Layer 5 of a small transformer language model trained on English Wikipedia (13 layers, counted from 0, width 128). Numbers have three digits each and are written without spaces.
In attention head 1, each number of a token's query is one row of weights dot the token's vector x. The head spreads its attention over the tokens so far by the softmax of query dot key.

Query weights of the head. A number n stands for (n - 500) times 0.00082.
q0: 413330586484347477608384240605314274619512406582671540264517122356617549348533727227604412377292357672443487376404600543605236423558646328653500465414540373710384695512547315500435492730261650355479567599608164334489624533746393395576636633246552625483295479492698446265692625426586620545461380520496528626385710496558265587432574431678396461526325591661629504485476410393528406420473
q1: 452188374445421237369424100517379296438550295429525613627680251381626659524569768216643403542452485712484411535361661595496476457320795427763500533500469485623504511447538430390558520500379541466516739641524260325390515520644277351337587286310477551562407370528549404375466410508441481485504437687378333485542638572530297416300385588385375587608374599564403372582369458619535644361346
q2: 714387481566459531478422674595622666522475530452278372574669554581409448656519214595573528446474629702515621569554383329514496665599309151486490448628768522337677578504486469445500648387676554826489622585523790325445426448596336364500624671807331548461602477496415704621557623504333424493524626475353377393514520418381633292435541441462369390530625496560376234455547589536475425485414
q3: 455366561468493199426632300414368408449504568596719464576423403591467693765352594294614594496377564437444344516312443527504431579511669594275630715435378207573574557446512622480496673737643345431216385618577519633481614272527364307346691563371282603496369521606290496358592444469528645415470659550668433442671789467640410624655262708500333554558388643492528520606096320442429419394526
q4: 443404639565504323408547205551525262450403335727394374531540391056761552604731376374394535345274487332561640667279529681320201402545584297685432549220292422576771613513464396350700781330205431500607302540558368375246478547626508437199716611367253570249259636448509584238595488486293246500460522678514542464491356682349379710522614625642243432582434527730500333202689310564514382389312
q5: 423423181482353395426467586356732547522566683679792845530690589352440760625564336615693492543445660486189578675517391633474495584491250271395383597509640674620439530491440373398522587281416580556509518453477612618554352741504585445601568469403396535533856624410198216384705535731491662289605559539491364578318681352513518790734513590458610351577584685633553776078727342608452350377438
q6: 401466379525620674405435527423572681521571352585392492204563429443357466208552603617388508545375612509450465475755151447669547508798300487583576500464640726405521597705590460395604478594668527484617478380259378352500392529528636535554375724747520521685755504513500291354500574601749388398640568835504425655451726546289500684446716237373324327550605516419222774432595395525541630877633
q7: 530738458781505547441368656355595448660210570315104589519405799707659214270418491813529462689454665626277510260412541327714575574343358582781613505146378534446539538733539573540362033302693505548669249123693761604579500634414617306623333652415476451187668603763514383682218347720510441583602382418500524500510434408514474553881691548578604462464570235581421601500280318849691275588449
q8: 863377435526461678458417663500422541672504448254186521696523641460385314279610585598555654747632565627603363415769667288467470470660364319391325354591445639283572512599513486440155447612461491442442646256386517512460353496219523491314698373374425606428628416544750334558628610442569606348398419208715530742663448591215341659429608527710625269465466305182390596488483492676466471479332
q9: 728738721249588581514496593253561660840580787399572220641353445128588490370363360446542428449651617540533554523397588468450476509441167289549453495321772607485701733505144580524547461443661490646594323284544616400305723295413637476143377429685157491360344544490377625422463571454203326553541586463452326532574374658022696486496490566550656697670690246564298272545730381407655482767482
q10: 452627228440551585390638639588184628462424405297296645361569659321567483682584504607563309487425598727556562241319482367269522599628272429387414541293580622532534785451550305771385313628371532636269593355364705545324479664690620434534372415463299636356328327294360322359570591715470436540491492550706470659726642694565354420726561372715720347366431454454759430427487268399534649492709
q11: 531437638556250577606261728743642412330520428418384393539795592479674583742537306891374519715432320365076526197229595604490464087608278447534430379372460731467400643554346419695317495704311295505590484538353435558362578659067576432389637606714485266237731897745387437821283644401366243295594481764311616450729573727631711450401634456548565608589234589510333573403460677375550549848257
q12: 784601591423394540521441548556655467567203560431468393435486586571319296526509382323584492324671813577432663466538152309475509585570545606629484744603449466385529216595475405414577465357393572628367761636719483545456549668393429831386397330447630759419328704378533355488232496512642732448482158417354382283258344211463456592445574477630402574319414546533585679170255343525314392546588
q13: 461220520476327713647438683832264167792490577597619529582341591430579335810297641674448500369539737708265564619599470263708344395495301376405487673519420811640344468500173383587428167437572682616316545419657392189415234259481492658519703419623406467495579246338592260667648496551577415433344285196399628509580521682865599444424670331264724602385495393570671402587420616810400305614549
q14: 405315590463730557436628655410376313409578533491535440752346686833792308542328623519486482509139509549593825660568238774380312495518426567539778399344249432205459420620559387509574433810704261843457337216305559676599513588411415748303371555619523528675419495552709757406286594634542541427510478302778491383541602474258711577646716485447407482394319455710601661456523183355363303578595
q15: 594537488482589699455441530634412319113432597260485587596260728519571579620505369329297517787458626194605410482495476624460621381702588552578254348752708689411599504377558374472687633487697268597733434272589482491393268574279637476459350605504769682375495414318487764589385553823588704679159382330766437518308540483813372174627621480323190496656445260358432617469432544549351527405624
q16: 646673480487647478474262546496550570497513590453504454513550823618462372426644421720444453669527560370663507539604329413414561546570299541340458560596657552360357548356264630330550294543716433606483493398517623497370500463302622729434318464491565437528507507473475462741455535442463415321475491552593362380558456592692709442337594557386536273430616526500358537370457548571415539562429
q17: 582620548603565623240475578460596516611437278635309500385607624587493574480724357310520440513541456617660359414421431629439497503452390431670509608632398661608408436301695238480354434438243563458413431567678373411559599339481626648550471556459533583479328358370378563658371479619574530506551510464289507373282511466529465383636510318301589577555403380571550585462503603663371626589519
q18: 426470428432579194735488433583359193567416672285702555813600211420447543534294714341353552229574581365547320348709461364537630479484776504576395508623538391675810619553587554697564632698594572471571689432430475338393402568685351570542717225460662538572399663687741568237677462237376500512472581583538753542446772402443460521397418600500512439586581475319749343691513656271546484492659
q19: 358402449578605557500379301531409462731504558698585610466534406444600590302588585253444557552518402436400552472328691479363428660555477147399471639383563518539514404387344304346688463530354515445544529462515521449517623453528303474655455461466507422365364308500521443304717324376457486453461571628514465278305752467446600570533803652500399449559632791548571646439616490514782528528350
q20: 374492468537552748448390691468520662518366674568379691450532635473729451526631354391559528379358447440834384311515573442403435526468532686688541318294648706439331403723635496530455271503433666608469589583577423393465375602460740631422536619486449571165566578420410401428290523410413544301455450566301463661376475514653376240295766524324644540514508467344574626436600627621526478481556
q21: 411392570417466400446462243520515274559637584681445615416456500466662612244732561362609278414297474695514666331179514879354551785566515472600651225527427383445274531385594388343331476286656515642805443403660321425539628634544835415281473696220239271432434529636218352847384463536477136590465408531435486392446738368539738639445523436466239562458638420411646500272632496788618424382461
q22: 403482687405420811564393641673551562526423705434449465814375587432527465443531475626628324809611302610608540329347705286250579582704445451643622504412521411411436154346251450500491608403422399679487786157509441426553467230479599513496400229484453384810598365438583500588521412525561808561439430331652543243665385484426639361476430509590488633301413517212234655578543441788573626427217
q23: 760567528572503493529383389504209584650460441456406569431426496576316283640470417534690714482578569716318654633536463285441674638329597523277556583367514611402604475577631627409355579388438300433308662527485535594446434463549618241421640655500511359381493666455639490486391494363577324402476441252427579766667596705317635550510456663534483255437566285493453452587568672635489387511595
q24: 508383460543573597535428387313504515558465385742479622699513679562590536536585466586450403435589511642512484547504589759534384394568245748559557291447547589356148610485362671492672757559390392436423642795347523594548474468303524589508655531373439430384828480705583448606773629568710418478602429339520523680653283511399227807500452538393637424323713435439687576421465489604345744737397
q25: 362390492366616415703661404646160362707531482197398657436428339420574691736361411370717581491353752443469444318861542513733413581586538320220435722574606408553504703543443714338322663763191779448579250481693334487492676613336421347580375371428404446448260277624461699695539516279473531379500581544698323299474658425300468518546795538687414461730379513470460276496531548557730561571785
q26: 599732331445240255491530466650648206573564505682685703354530613524323603720295465615482623495319733672708725518459519702353674523296436581522256438589660591530450745264360265705624471500181490558687519720263495615349447932375610371477487633518215491568519457476478709272558602152659527323845399347403527644550801663702409324380345569447470504649143531661624552650422482545495487495673
q27: 187400582629402377605274702500703781609757514711390361496803529379558491299533540428404373505652690633495663472532586666500288657909475423526395557446258682430714402482514461626468409353282549464875270500529518451708442607598382691280549721619554546749653332353513509303639365549827431457430813270203743419211352509469414224732894638413572496394393572661615538601550558532335442573539
q28: 370565711646558459702756645674313542064679741677616305644531515551530539382565556288543666505365667490524289394117334736622480510687655540606615426326303275584720434706400681593679626495505376608803535469645481272646519627740590294389561495495648272279580444410551541307538875363554423618347226547656630690395548230792465838545090609031549599419412325509345669458380415576548420490454
q29: 440648580635550573585471429461051330220442491874637604565369730349458349482341577697263350633375509505450607424500910474413698328535639654440352556740460282564442805604910538605360477441613309452430332557648500724741764586426361761343783365418363536543542491699513385504561440535418603517608212518210630381513630370354215712584793432429521596525681294513347579444451631425397557442525
q30: 490343559767514519647427449753123438490510695224125436448372190728109953756305571670525764315617320563719341652524572307314399664457431203364351552629608324398505562381669579405614315398306322778562444715515635585254529405620335474343323539609612772605362634627452275466567513265555711509312576698465525621340292734321382718376510807614518720660356182601406728349333361607554606309593
q31: 422640431510453524600472180445473558401430781766735652722700731574385536357484721490690625480484625597323479420475703785709603677242279594490564635632310470522868666719594645709314463524495243583395662671734041370737587296197469547505583701471841168596401374448311490573681200456663535424358389327627530446668807149264835683664649770431611641579470839564580707457515471436530309675415

Each question shows a short text with each token's key, already scaled and adjusted for position as the last token sees it. A number n stands for (n - 500) times 0.0026.

Then comes the last token's vector x. A number n stands for (n - 500) times 0.01.

0 "), ": 613408473595561612443395139520805597610506573442562437577375430569488608574505409620377581585439
1 "Fred ": 454509489705533523234421196587596624719585548540680309644278309570543625544604441581485588612325
2 "Mc": 288617455765491584189339263528563553590582469527445340790385438546618853608680347418486439622277
3 "Le": 561639382647631373368350363658483666632508517725175519708439300519447514526539415483546408562332
4 "od": 769642420597563525398356346601591637664450449624433529698592372457506757560624391394462572646341
5 ", ": 617591404677595583439341176573725648584372523555499577532529419447518738592551450510462571515473
x: 444539821459752482345651434500482512377507526535561477448564468570355499573559575444537435390417587546511535565533480545374692601507513501223566616418459296519505449263429535569483422412372465723523660568534252508385415501515411508614461457343379405586483465487448390584455398517502368530544419463429696562536459703478511449584512380458461518324559631590654458572449503498517484552616
Which token does the last token look at most? 2 "Mc"

0 ", ": 604411432579579597482407158542786613570512552414568391579364445558544630564516397657321648555486
1 "Ph": 458558485769594445254336203660561600585546445675691288782383280593587686576565451559504495417360
2 "il ": 358566523642597499300440248583635608752585519659451417657385267532544637490704401523505664529396
3 "Rod": 460609473788639431199421276615563664556500510620331419785382277603529733580663417507600399455364
4 "g": 739574470621586523351349342593482669668449546608462606732547484585489626636530421561568543520496
5 "ers ": 672602384633525537376359196597682620690517441585511593590500399473500718523655434482419609489494
x: 443525772416644290468484397558518325407464469624506532471584420523398569423533515480556506464418491542500448441621466497442587632583532526382554623510513367427557478257559522527527497526357405627570654481633257635456368511608447626547562387402327378494477552362513437650513389571581479636607429387501539453562404772596519398552559538435401518296546712656676434593558541441573496521608
Which token does the last token look at most? 1 "Ph"

0 "our ": 566510416517534573469412186503709635642459569382554421563391554554506531481563343589332615610493
1 "l": 277430542673530582285320250538485634553581591628627361715484418551504733652668315642415455502426
2 "'": 402609444538606604230333340600483572775505580613251517576444550503433577618677355447522433591355
3 "ex": 463554489634628535423279282633497515582550501535232502650493420425532721639725364611460507525428
4 "emp": 715636396494553537398319365578431529509603569583378504564618364500456678528694461542422406430434
5 "le": 750602387665589434380278390550482671570518507644663557523542523426474616580651483600497469480443
x: 563464420453723297486527325438495413460560405465719551625509434556564570560481541536422416652590298521502457528490532467449360560537638507389493618464415343606527383163540617673585664606323607668609619486660352460407393467629355596554623456451346437421482540430469409509451405459455430401546424579440576604399440422500438460583591538573419537315554406586601429565477477346525561607636
Which token does the last token look at most, and with what share of its attention? 3 "ex", with about 60%

0 "tri": 498403597572622641418441206503473722540378480641732372658459443545505534573635332564530489471417
1 "ple": 290512501641522590394392182637545674553413523622639344676391430565490537592616374530450444472389
2 "-": 367584595519551586517377184484686660629466523527421505612503469550495634491595295505389514468422
3 "b": 444638537732542503261382209536496646667551538564207435650452386545550713727727225593463471472388
4 "og": 738630386641606593280392242591486571541526535600395538720502460478486645620752280437546503573411
5 "ey ": 699568378589562482403432114594603683668461509546532568575460441512563621497597324540419634509419
x: 424455846362667335501565413561499308423587498522436521594608512454477501558516550495525413516455507531385461433528499611363455554620520510342386532482382385434532474267435578527556605533405377611608580531604445470461486582582377647544503425370378388450477508406458365636431344555523484570629478505475524481532292859544511402545431540490427611338537584589620348662490461447442520567549
Which token does the last token look at most, and with what share of its attention? 3 "b", with about 80%

0 "went ": 578410417632534644311470166481505607570419531534550372501322303621527497663567357783458546565338
1 "to ": 548447422659551752336434095500644616583410535531567320556463381552593649548558319641366501540465
2 "the ": 404615438565520633445407127480712672639429588475538462585469433584489624459604311624337633535510
3 "ep": 371650465711525508368349253502439619583691380552336410720493275637485754658689346621406565513425
4 "ic": 710567466624712635342256433556580606626624616706415490651608369573341715575705403577432494565481
5 "enter ": 633578439589578488339426225553615510672450520601503461527489405490413579415562537640367548540452
x: 473507772487653302466535392590525305423481477524575430499540434484435543504571601423502462503475493593449371415587433538364531610538512530428423617390378377504493583202446617396576643647490468534545555457513352553479433418563401576484520542303460500481524516465421490580502357557568327438539442672501571565468416853649587485712464576552480628314577635574631386636551533409595439536515
Which two tokens does the last token look at most, in order? 3 "ep", 4 "ic"

0 "a ": 569535472560561527507410171538708635632400594393596374555356494610488541545537312651379626530417
1 "An": 404495565691588478327413217689566538652486444668628378834377237630541609708675440603536509410344
2 "at": 362542565629567586334257346593519623727426493703301438768493380538516661621661397526523478503396
3 "oli": 543612456669559522304310279628588609691584557691324403674522390508557708579670486536495466555513
4 "iv": 760615498549529502332396383586580598685454487562432514641500449537512727584758403547507550554458
5 "na ": 617586436599560495367433203566623707695480440584518581573457419538469604485659427563388648498457
x: 465468865465628448566552369491412355275574536496443601544564433492408608555512577477630417456491549518520418400550382685394537614629584437400453617462388362430449539258581577405549584547453390607642580418603341560384559552575410618487535468340478419436477461428445461591536465576503442397560423557474576493569287714544673393535476526507441596446625704515640434564513448386443530594584
Which token does the last token look at most? 1 "An"

0 "ly": 500408510595619586366398313640503727598468416553753308615362485494489520662677336607520575607330
1 ". ": 535458437593538686442441113489820551622545590381583417522403489667525639570528395631373609541459
2 "In ": 397543406716651674348467074601713526672626607595599301501485297558540629671548421634392489528416
3 "195": 484571540654505415184271231525683699540660445512431377723455290455589833548605564767388450601355
4 "6": 634562435575454538378349105533705694529411330508463420655447352579534754612647569746381447569233
5 ", ": 506711447672625626457358115479720555572529484476385478465505409634539687587571529669443616547459
x: 444687919503732541485729377509503419451555499478531465437470404550487592523560521498596480394466463590470521534392491597388591581491457520361446604427477423628415673410431474430558266447433489669505455477448365575358512594503519569592533473428555547370450437358487343609482354591481445575519389563339644595470539665513572386615534484481449595346700607564635422472444503592538528486611
Which token does the last token look at most? 1 ". "

0 "ick ": 565420521565466559461438160531765611584507533418607430540351438556511626543542344637385568588399
1 "Foot": 457514535709623529217336106666496592580627398553588289691308322491611724634654298474408505482382
2 "e ": 354593519607529519452376206604677677590482481530470391560393407487492643452606358523333658584405
3 "(": 387722397632502549515470236541537703542552596334375469553494449494509698562547283704308749449563
4 "a": 668625354681605488373316181603548597598592541570404501698555345597590731778702334803444609400544
5 "), ": 619646403667622578421405149519701650550541550501445569510506445472518677587579374606453643491445
x: 476614845451724466330676355511568507366480578573512474465525443567346495628501548402611441392401529528487482488414392526423503616534520458176507624466433287533415578421372472574467414470407449639508539506541397480360470568572415537611391420374442432486529434469416382625359435483491466561468397519367634599432443780538461333579436373501494476350576568594494416560481447574464474495608
Which token does the last token look at most, and with what share of its attention? 1 "Foot", with about 40%

0 "He ": 606446551577597601316463226472755598641553564568549416566287412567551543555596367502443683519534
1 "died ": 472357555650498603359433194463728476587519620526558417441332266776477597626500360740484518618434
2 "shortly ": 432601572680420670400295061559593566550595435618460459611338274576661637634581416616306578584471
3 "there": 531558454704542718435284211547460555544502517738315330736522370550581687569540493756576471615422
4 "after": 679670474596543644279421132605522617653458466629407530676571388478493742568652433695474396449444
5 ". ": 494598478680585671410433070486805525649532579452426518448483470721532641598560413637440604534474
x: 455684790560681589426637361550563318425562531562421547509488322511524499639628478412545406352484405555428477551386538663375480565550499596330361541406509539652452554468465528540481322434402568664412571472489342433314482556510512606531466437445540558438498458465483327581415347550461441625478413554427584532513566808471506252577577444466428492445672670579596414578420431577541555464565
Which token does the last token look at most? 5 ". "

0 "players ": 575424492577502597418436181606746570610582601469652367514283362643495625623622314629383522569492
1 "and ": 527511419527548625453366168535740559623484571506581380558458380578554556586500356574375582545455
2 "ties ": 376474486693536608413301113577668531646540575628542328551386319638528667682639396657354537593395
3 "from ": 395658400668596599396394157613675641654520583510467351443507314607525661644606417625440510465452
4 "195": 568622476676547398135255234536609728585625504555452461705489262452600783555613512746479406590368
5 "8 ": 618584484605536472408321138541618763597327413540582518588473370594525685521669446695371529545266
x: 401606795386619515529609383529372389431574615539567554412553505537510621571413616535648411464488606476421441572385471573393554557473479564476326629464335258625526619372486535465502505504454530572576586540535334697426474503526420601612507451286466457357461532441439373549461328565469478473563399486504543474489433677518511456661540589580388625415607794710619383537480459557604531526392
Which token does the last token look at most? 3 "from "

0 "from ": 587345404651545632431404145579715639621519596450580392572413370578507629602582359675392546526464
1 "195": 409443658646456400183273221541604744567625489521548377651405276472614809589608500767467426583356
2 "8 ": 406490574573489493438334143539614766581313403512408428572446392591512696555659451697372551537268
3 "P": 469730389782656549295367198601543594625626449632265483744502298616500716683710271563529405366289
4 "GA ": 671609469551586536308397232586620716512423488648430484598518280498552645474711363519347533472375
5 "Championship": 707796352789636540261327173673596688546525491655531562632486376649481748716656432505553399507470
x: 404577572443520421403543365482472444331536472405482531531574510589546593561464632485595487439508350440385478371563407612483489563693508484367385627526441419550516569181620539533634494565407604659367597614558230618528415474558492591519719373420367464572486548505545438475285414604496539603597469443404582578407364494498537519755600420545490673412459572619533424683608302439631469550642
Which two tokens does the last token look at most, in order? 3 "P", 5 "Championship"

0 "the ": 586514481531527633453414141495739668639448591454564391582426445573465591441566330609332624572529
1 "first ": 501518695619538523208463176570626720656505490571614454523381314704547546550626383738452546450525
2 "three ": 420581618641536496263377239569606709637548485489519459591452299613514515472561341640397634504491
3 "as ": 405629496735654679226355192665636570580543641617431314527435259637558638633585377691514513554487
4 "an ": 537616442740651505345298143602644605666535534529351488567522385604508715538569327678457627436340
5 "am": 661616332764617535264399176496607450635565540586489462730503289706521772680643294640424506573435
x: 538365652375491509473570368577404447545317626434598511421504544550451591573447588380507243404564358513514564392437548548449232649604528430414392633467611396590467472395605474565573432661500516635583474437498329546403412467496430730410527514437564470545552594485480272520473408485444331512523324559139468554603356451548540486585458453499594448481527525562531577679530532450547569682701
Which token does the last token look at most, and with what share of its attention? 5 "am", with about 50%

0 ", ": 604411432579579597482407158542786613570512552414568391579364445558544630564516397657321648555486
1 "Frank ": 414471533658520476260453174534601597745644535486620332672262293599588687573565423543498647502335
2 "St": 279650502779630491367363230724557753613543489520427320728465320576613671517586438653517435438397
3 "ran": 616661388601529535393369265600566609635436352561289511623425373563610555587633471405435561549267
4 "ah": 789618490545509487450383264522521662690426437683495534689535462450513823597726384505531573510354
5 "an": 648552377589541484409326326627580697676444523620667579620527393494494665590737448489575602558393
x: 441443432352672411373523286496429418395563473430589494608630460666542636607473537369597348487635371534477572411463450550442497502615598366426533669437421391574579418299601469605506551621471551552558684448542186502435383552551454624505451551330469346472397610484383450596474478494520503463577442426391562541523348477576466564504530499549409508419653545631658330750437536406472528617688
Which token does the last token look at most? 3 "ran"

0 "is ": 526372420553517524476380193516824607633576599463538411498322365690480537567551349669354622599490
1 "in ": 514424388662561578402444140554755657658522634480617328484426295610524631598559426636314525565470
2 "Ch": 398636445736722484193329264722582622519617448621475407724406313533456674587657343530542567459442
3 "ess": 599598413664606430361386240486491545646522431625354414715448324596451658665694433448456493585430
4 "ex": 727538409576564509420330280682569556635514454507391572614467404452486715611782520533415486599449
5 "'": 636488385565589611281337300631598572730465528588695573503462583508363604572605476407468500599371
x: 442460647357732335416511317494441500308348514501577423599641493328529626597453578532539366312452334493483476486489631539461530466611592649507362623415350300409520407309555527526542488492330498541441729537525334536376372592731446412494510389399210508461493352459530472569458395531504436550550479437497524548483520543559484489611551313537410504467524549455588380578499481470561500604559
Which token does the last token look at most? 2 "Ch"

0 "season": 505323558519503544409400171615641705406439550543727392540367466541477639621601422549506415552393
1 ".": 437468462568543696384371120539723612509375625535575353547371490699569577636470350574508459523244
2 "\n\n": 467473528600530632482422107515879519641505581400568416520454484645522656543548446620335523539515
3 "My": 454656420734701512314314364615719429600573533637404394696517265581501710561625437540371494471400
4 "ky": 730684296622581550307313248611522580658520417744394448622535415486442767524678529537429488518417
5 "ta ": 583617390592614504330325223587727636693516455668555577535457401502535625395678467522362595546421
x: 562530795410674300480476313551387359434367487507485566513633444547429611488542623486524426506425565480458367407543549609357619641534508472448469540480455414486504574314533526427557539530373392535572614327598256486360444574636433605540600469286431490426444546467410462637493408566617474447569520550422519467547413799489512505512435638402467511419554675580695434669474514373542488562659
Which two tokens does the last token look at most, in order? 4 "ky", 3 "My"

0 "The ": 587495494554555596448441147506731611654476596431556371604377473561463562463575323608384609561535
1 "pur": 443413462656605594255384164515547442563616420624655284757343306558590761663590393696498449489377
2 "se ": 331548486623626542334364235547589625746495507647454394614419431547424605436602439661398597580461
3 "in ": 364701442724620498376445197587654689671537624547379387478555293495552710593606384596350511498479
4 "195": 571643495685565385178278260540628756560645490492426462693483304448603809523587518757426462586376
5 "9 ": 594599490627532460450352134533632794567375367449526494615468374579549737564658484684345607539287
x: 391591773371676513578680357560407463390540624573561536414537464559494656569365647565578371484471563459396459542415409623374578556528449579427340651505359261586452599307485501442440445477457493578569499531545354675443467542589411611675516447385435442400470534436434406570392302578410395519559429449507575501480416621548523434662507527535431625405643715686642396497480491533555530495484
Which token does the last token look at most? 3 "in "

0 "my ": 563516485553453503414491146499616659650454540400665360572329538539550629505617304576381604549482
1 "Bol": 352446561776517415255383300648530530521514544609583362742421262513533739645679345494552438564261
2 "t ": 325582550601532446366444219568573717708409445572447398646402388445554658536699353563409639500391
3 "(": 374700386633509546509480241512512687540528609350370458560512481497482658551550274693330720458549
4 "9": 671647325637544434294317182609554658598724611536390536758490326503593735675661403841375566399384
5 ",": 707668334566537568362308186580427642450585524539555544664555408540585627601596467784409575303390
x: 510347613473578459368598393412343407356570579601564530551542409576414607552527604586664491517454476443467392502477500584512322626422553286394579650396522509433473670349432643578627493679503580548481568549505512698431410525528367630655463309452400353399435459410243546524397346609625413581510437555416599638412486443391469381501510564616465490402578514628385505597451622485529354417500
Which token does the last token look at most, and with what share of its attention? 1 "Bol", with about 40%

0 "(": 569481469541493570535503237527562690550567608312622299622458482537508629559547265754256786465561
1 "10": 322575545550508498313372186600479719559765567646568305710423252522591729629654428808317650373525
2 "), ": 360557465646588571426396131530733640562550557467523368607415383515508694611571372663415653498421
3 "K": 524734397778620553181351234623594676597617510635320520716441304572569667676684315579572460490384
4 "en ": 610646373709608490275424264562586651716577480573395587513370316576582620496661361592451666632382
5 "V": 677585311710626425225365253665605727563480502655625719623536326455491665499675287496512463523290
x: 597463590473549396408574385522248386455479596550618558430532589465477717529617492386476348530446571408539556401484537597363442581678609504439500579379455419512753530415584473567539457541409500534511671502720211623385506475599336594528579403507445528516587625563488389448461572610429504594630444487312471671574396428320547366561346455542376448437462657546591502580410439392564453535651
Which token does the last token look at most, and with what share of its attention? 3 "K", with about 70%

0 "It ": 525463494505561574355407223518723586701541528503577409526342488551517472489520371538386625566427
1 "was ": 522456463583531536428361147535802656602549539449545383430292362704558531554489375644401669542502
2 "transl": 370355521619514558369355090485627504658525502643490341737495200740495682640524506753471422521507
3 "ated ": 504531508653554572413352069520639552731500562573469412460388284764495675610517438660417578461417
4 "by ": 526729387583603685403366107547548659683543618551374400407563269631417729531536495605457576452465
5 "Martin ": 690680361786671449277382193620592673712569460630423616579469300561508694498644422634454578540351
x: 596519765409613350430464359527410314394452556574528562470627497581418548465558566471456451432332562606559421398490541564408589551570568488396431591470409408487502521442627368444549489520359367602616579397640248536416385550585332648541579440383442575448464612433403314724435372583615538480664504619402478480610440651530588427526521584560424560277557760571549479653495562479536512564610
Which two tokens does the last token look at most, in order? 5 "Martin ", 4 "by "

0 "a": 389468524551559484390389274574555748616450504533790382645402460517592516645648220568545528570364
1 ")": 356469468536544510300426152522652630641454541553599389649343467534514652586542310612509479556418
2 "\n\n": 450464519566525600477406129500870532658521583366556443543474508670498626520528423617283550525513
3 "- ": 492579410527593599409321157429739646642588473479463390609578345624454674582504390616316534529448
4 "6": 719597316579468486272327116544781642648621493665385499735513251571500771588600508734306307506267
5 ". ": 638583391594504639323383138446760643579559456509567539526504367659445834639694441519434568435353
x: 386528755466574413460463382488380369436447560511512500377557321454407631574455569365548303542310456495392498602435466600442531744498550577180406557486495506513512614501544569541546355441357650763502508480569251575430444395549494557548430375453483556551393423506391427621482283557439409602501438557538556554399480686354578395613539525553457431404576617569441448561457514346625602554553
Which token does the last token look at most, and with what share of its attention? 4 "6", with about 60%

0 "like ": 552387394540537599463440198580651637596513615428605404550392468563427489513550359668366580604482
1 "they ": 515494419613548669273320203501651602647544578503627354548373441622519582618617318630403598528474
2 "act ": 353476486692534560331376150568650532647566609538534353534366337641461629555602361774304550513344
3 "in ": 375640427670603585387435171567693642633499623478471378409516360557530665553584411613300550510443
4 "every": 603634324731568588335335273524659511594516500544290424724572453650544644633589610788423431486387
5 "day ": 606656434593589597348284112568551573560498542689541478547469403526488697544687491575325597547408
x: 377494674416634472451707330447423253397503628515584454585494475516476478515475617435535497521520401509448524536526530615460439573575549492217283703390451504554378678253382580583411468636398493609510613482456356691432438600600469529548572490223321413388591630500535398481506275560573441385401528500563445474414505617623563397631498583414463663386518650502493455492478531471591529555603
Which token does the last token look at most, and with what share of its attention? 4 "every", with about 90%

0 "a ": 569535472560561527507410171538708635632400594393596374555356494610488541545537312651379626530417
1 "has ": 541356397674602591272429242536676552624501667584586338464370294681583437522521377674535544557504
2 "to ": 468508441647554739308318142528695611655479544531634341523467369623582628550499319544369503539486
3 "leave ": 365530404778621636243396168524609397641528653653474280443454310608565643594615392759444499583363
4 "the ": 489583394570553640423397123479665646633416585531429571508495419583469629475626336594387623538462
5 "princip": 718794293702638573340283137600506545602597470758455532596571319619477728620712423646523391502311
x: 429388442374602486496630376475386388532464471490442502456608551534509541436428590453615522402490408575296535526393473667500622418482484491128302551421404413557514514223505516593648528705360563606310702386618360620613508494584450597519561464425522525386568609528489403585460400683417557593436435531367613573524416488551549395476472448545395616304497424566351507684488328449605474450453
Which token does the last token look at most? 5 "princip"

0 "oz": 407470619572547586372389200595528701654437523607815351675379476501577657665663271503590509533370
1 "ers": 219536552562526576403366202610578764584432489526641339658412477594528569617621304509561477508347
2 "ka ": 332582435535484561458442182573654702624397536478448415530404428559534546465560339537396622559344
3 "– ": 393656388626569562507405155540773657603538647392423421491448422606518663585546333648381574478525
4 "Ver": 537738258640718579179329145704551653609527512692359418650492244549549662551603452552479452437437
5 "on": 713617263681596484315335182646548722725457606680621590617484377566540759600640364534506546519540
x: 462443508440593476559488282467357312396492501518632555573704540606476600613503515412474355544627481504471545493361614457366377466566530310355359662400386513566490516362695469556633522524450636649596620472507196528556453460526352504469675488276457440520392554438539340430525412627513498628479370442408584606545454510457394357446582503540362511524540537689535458566518451445634646656640
Which token does the last token look at most? 4 "Ver"

0 "a": 389468524551559484390389274574555748616450504533790382645402460517592516645648220568545528570364
1 "), ": 518473435597566609471405140505806596598502580426623400547390445576498607552515392613369598574451
2 "William ": 365566439731589555320359198527638576686597555528545349622382348621525607535600439639419608634349
3 "C": 492681405786616489267353236557598588601522488670294522735493330608580736725665240523549452468346
4 ". ": 621585444619546496324376317531584657691570494566476535593417374557623731464645434434513682633344
5 "Campb": 676636327709554423227417194565619663615544466688566631680563282479597831459658364555493475545399
x: 595385482616625547378474290574387427482527498663617573490509542469521681497616597488529429424448464483528526369363510543439556493526642535381415646460518438469610594393587527664568466598332622507523680554573375533648405617557453607557538372500284421558598677556543239652567251601407623668696490538350553482571413476479668458613453522480445572473445580511530428619423480369483539662662
Which token does the last token look at most? 3 "C"

0 "h": 369447582527583568313482304496508823585454541565768356603425521568536475595617191443616519529389
1 "or ": 355457467535496509453481229544617623703517572478597424589391473475557588506591309550401705592400
2 "Ser": 305730460734612496306334115656608642515572550650513338828431287526558748646657292516574427364351
3 "hi": 519609416682584495278402265616621600700325448685282499738467415505600629647765448548602468573453
4 "i": 741575406527584523301340382510637652695461562677472572641548429530525635556715365531626454585496
5 "ov": 744570361569519527288436267530509713666405482604660525604523465528502710529696350533595434540371
x: 544325580281512412382584366549311501372497465513699552580634563599544610609507511443423333518558418550419515568390356488439328537557660503274376509404400370529572400411501505476646610559382505623607751515667215415516567587528364515400432433445488512405432515555444330537569421502413447514593450487394527571652292438429622478493405444626554445440442401591536454669440541428632500491546
Which token does the last token look at most? 2 "Ser"

0 "ust": 509445642585555665389497253549514680541458511518783367567411532589480510677594314509475489527310
1 "er ": 408521490505507514486474176506745610657491544468578462528378498557482531501574332578352616577415
2 "Cup": 333531519719558499235360099685575683531645569665463223725348285563478831715690410509474385520424
3 "it": 585584519678603518422306291611631583689376572630198411754557430583522711595625515480550507475455
4 ", ": 510649449651599560534408190523814658569491557443379508463439482536548649516506400562352656513531
5 "E": 701555211745717412338344239657624591611544488664493675620560352541490685737638319585464537376344
x: 531427584485669448444499422502227377433356479442508515459580498376461499529395535428513371514377357552507509484447530569421511445615439503421460632465395537524734565456574499593628515618547546623571507356613277660467452485473378511670609411465323520525407559360304424565473578479466460543673440586254535523582398445310492330570461455545279454505493632516596578632423421522509559571751
Which token does the last token look at most, and with what share of its attention? 3 "it", with about 40%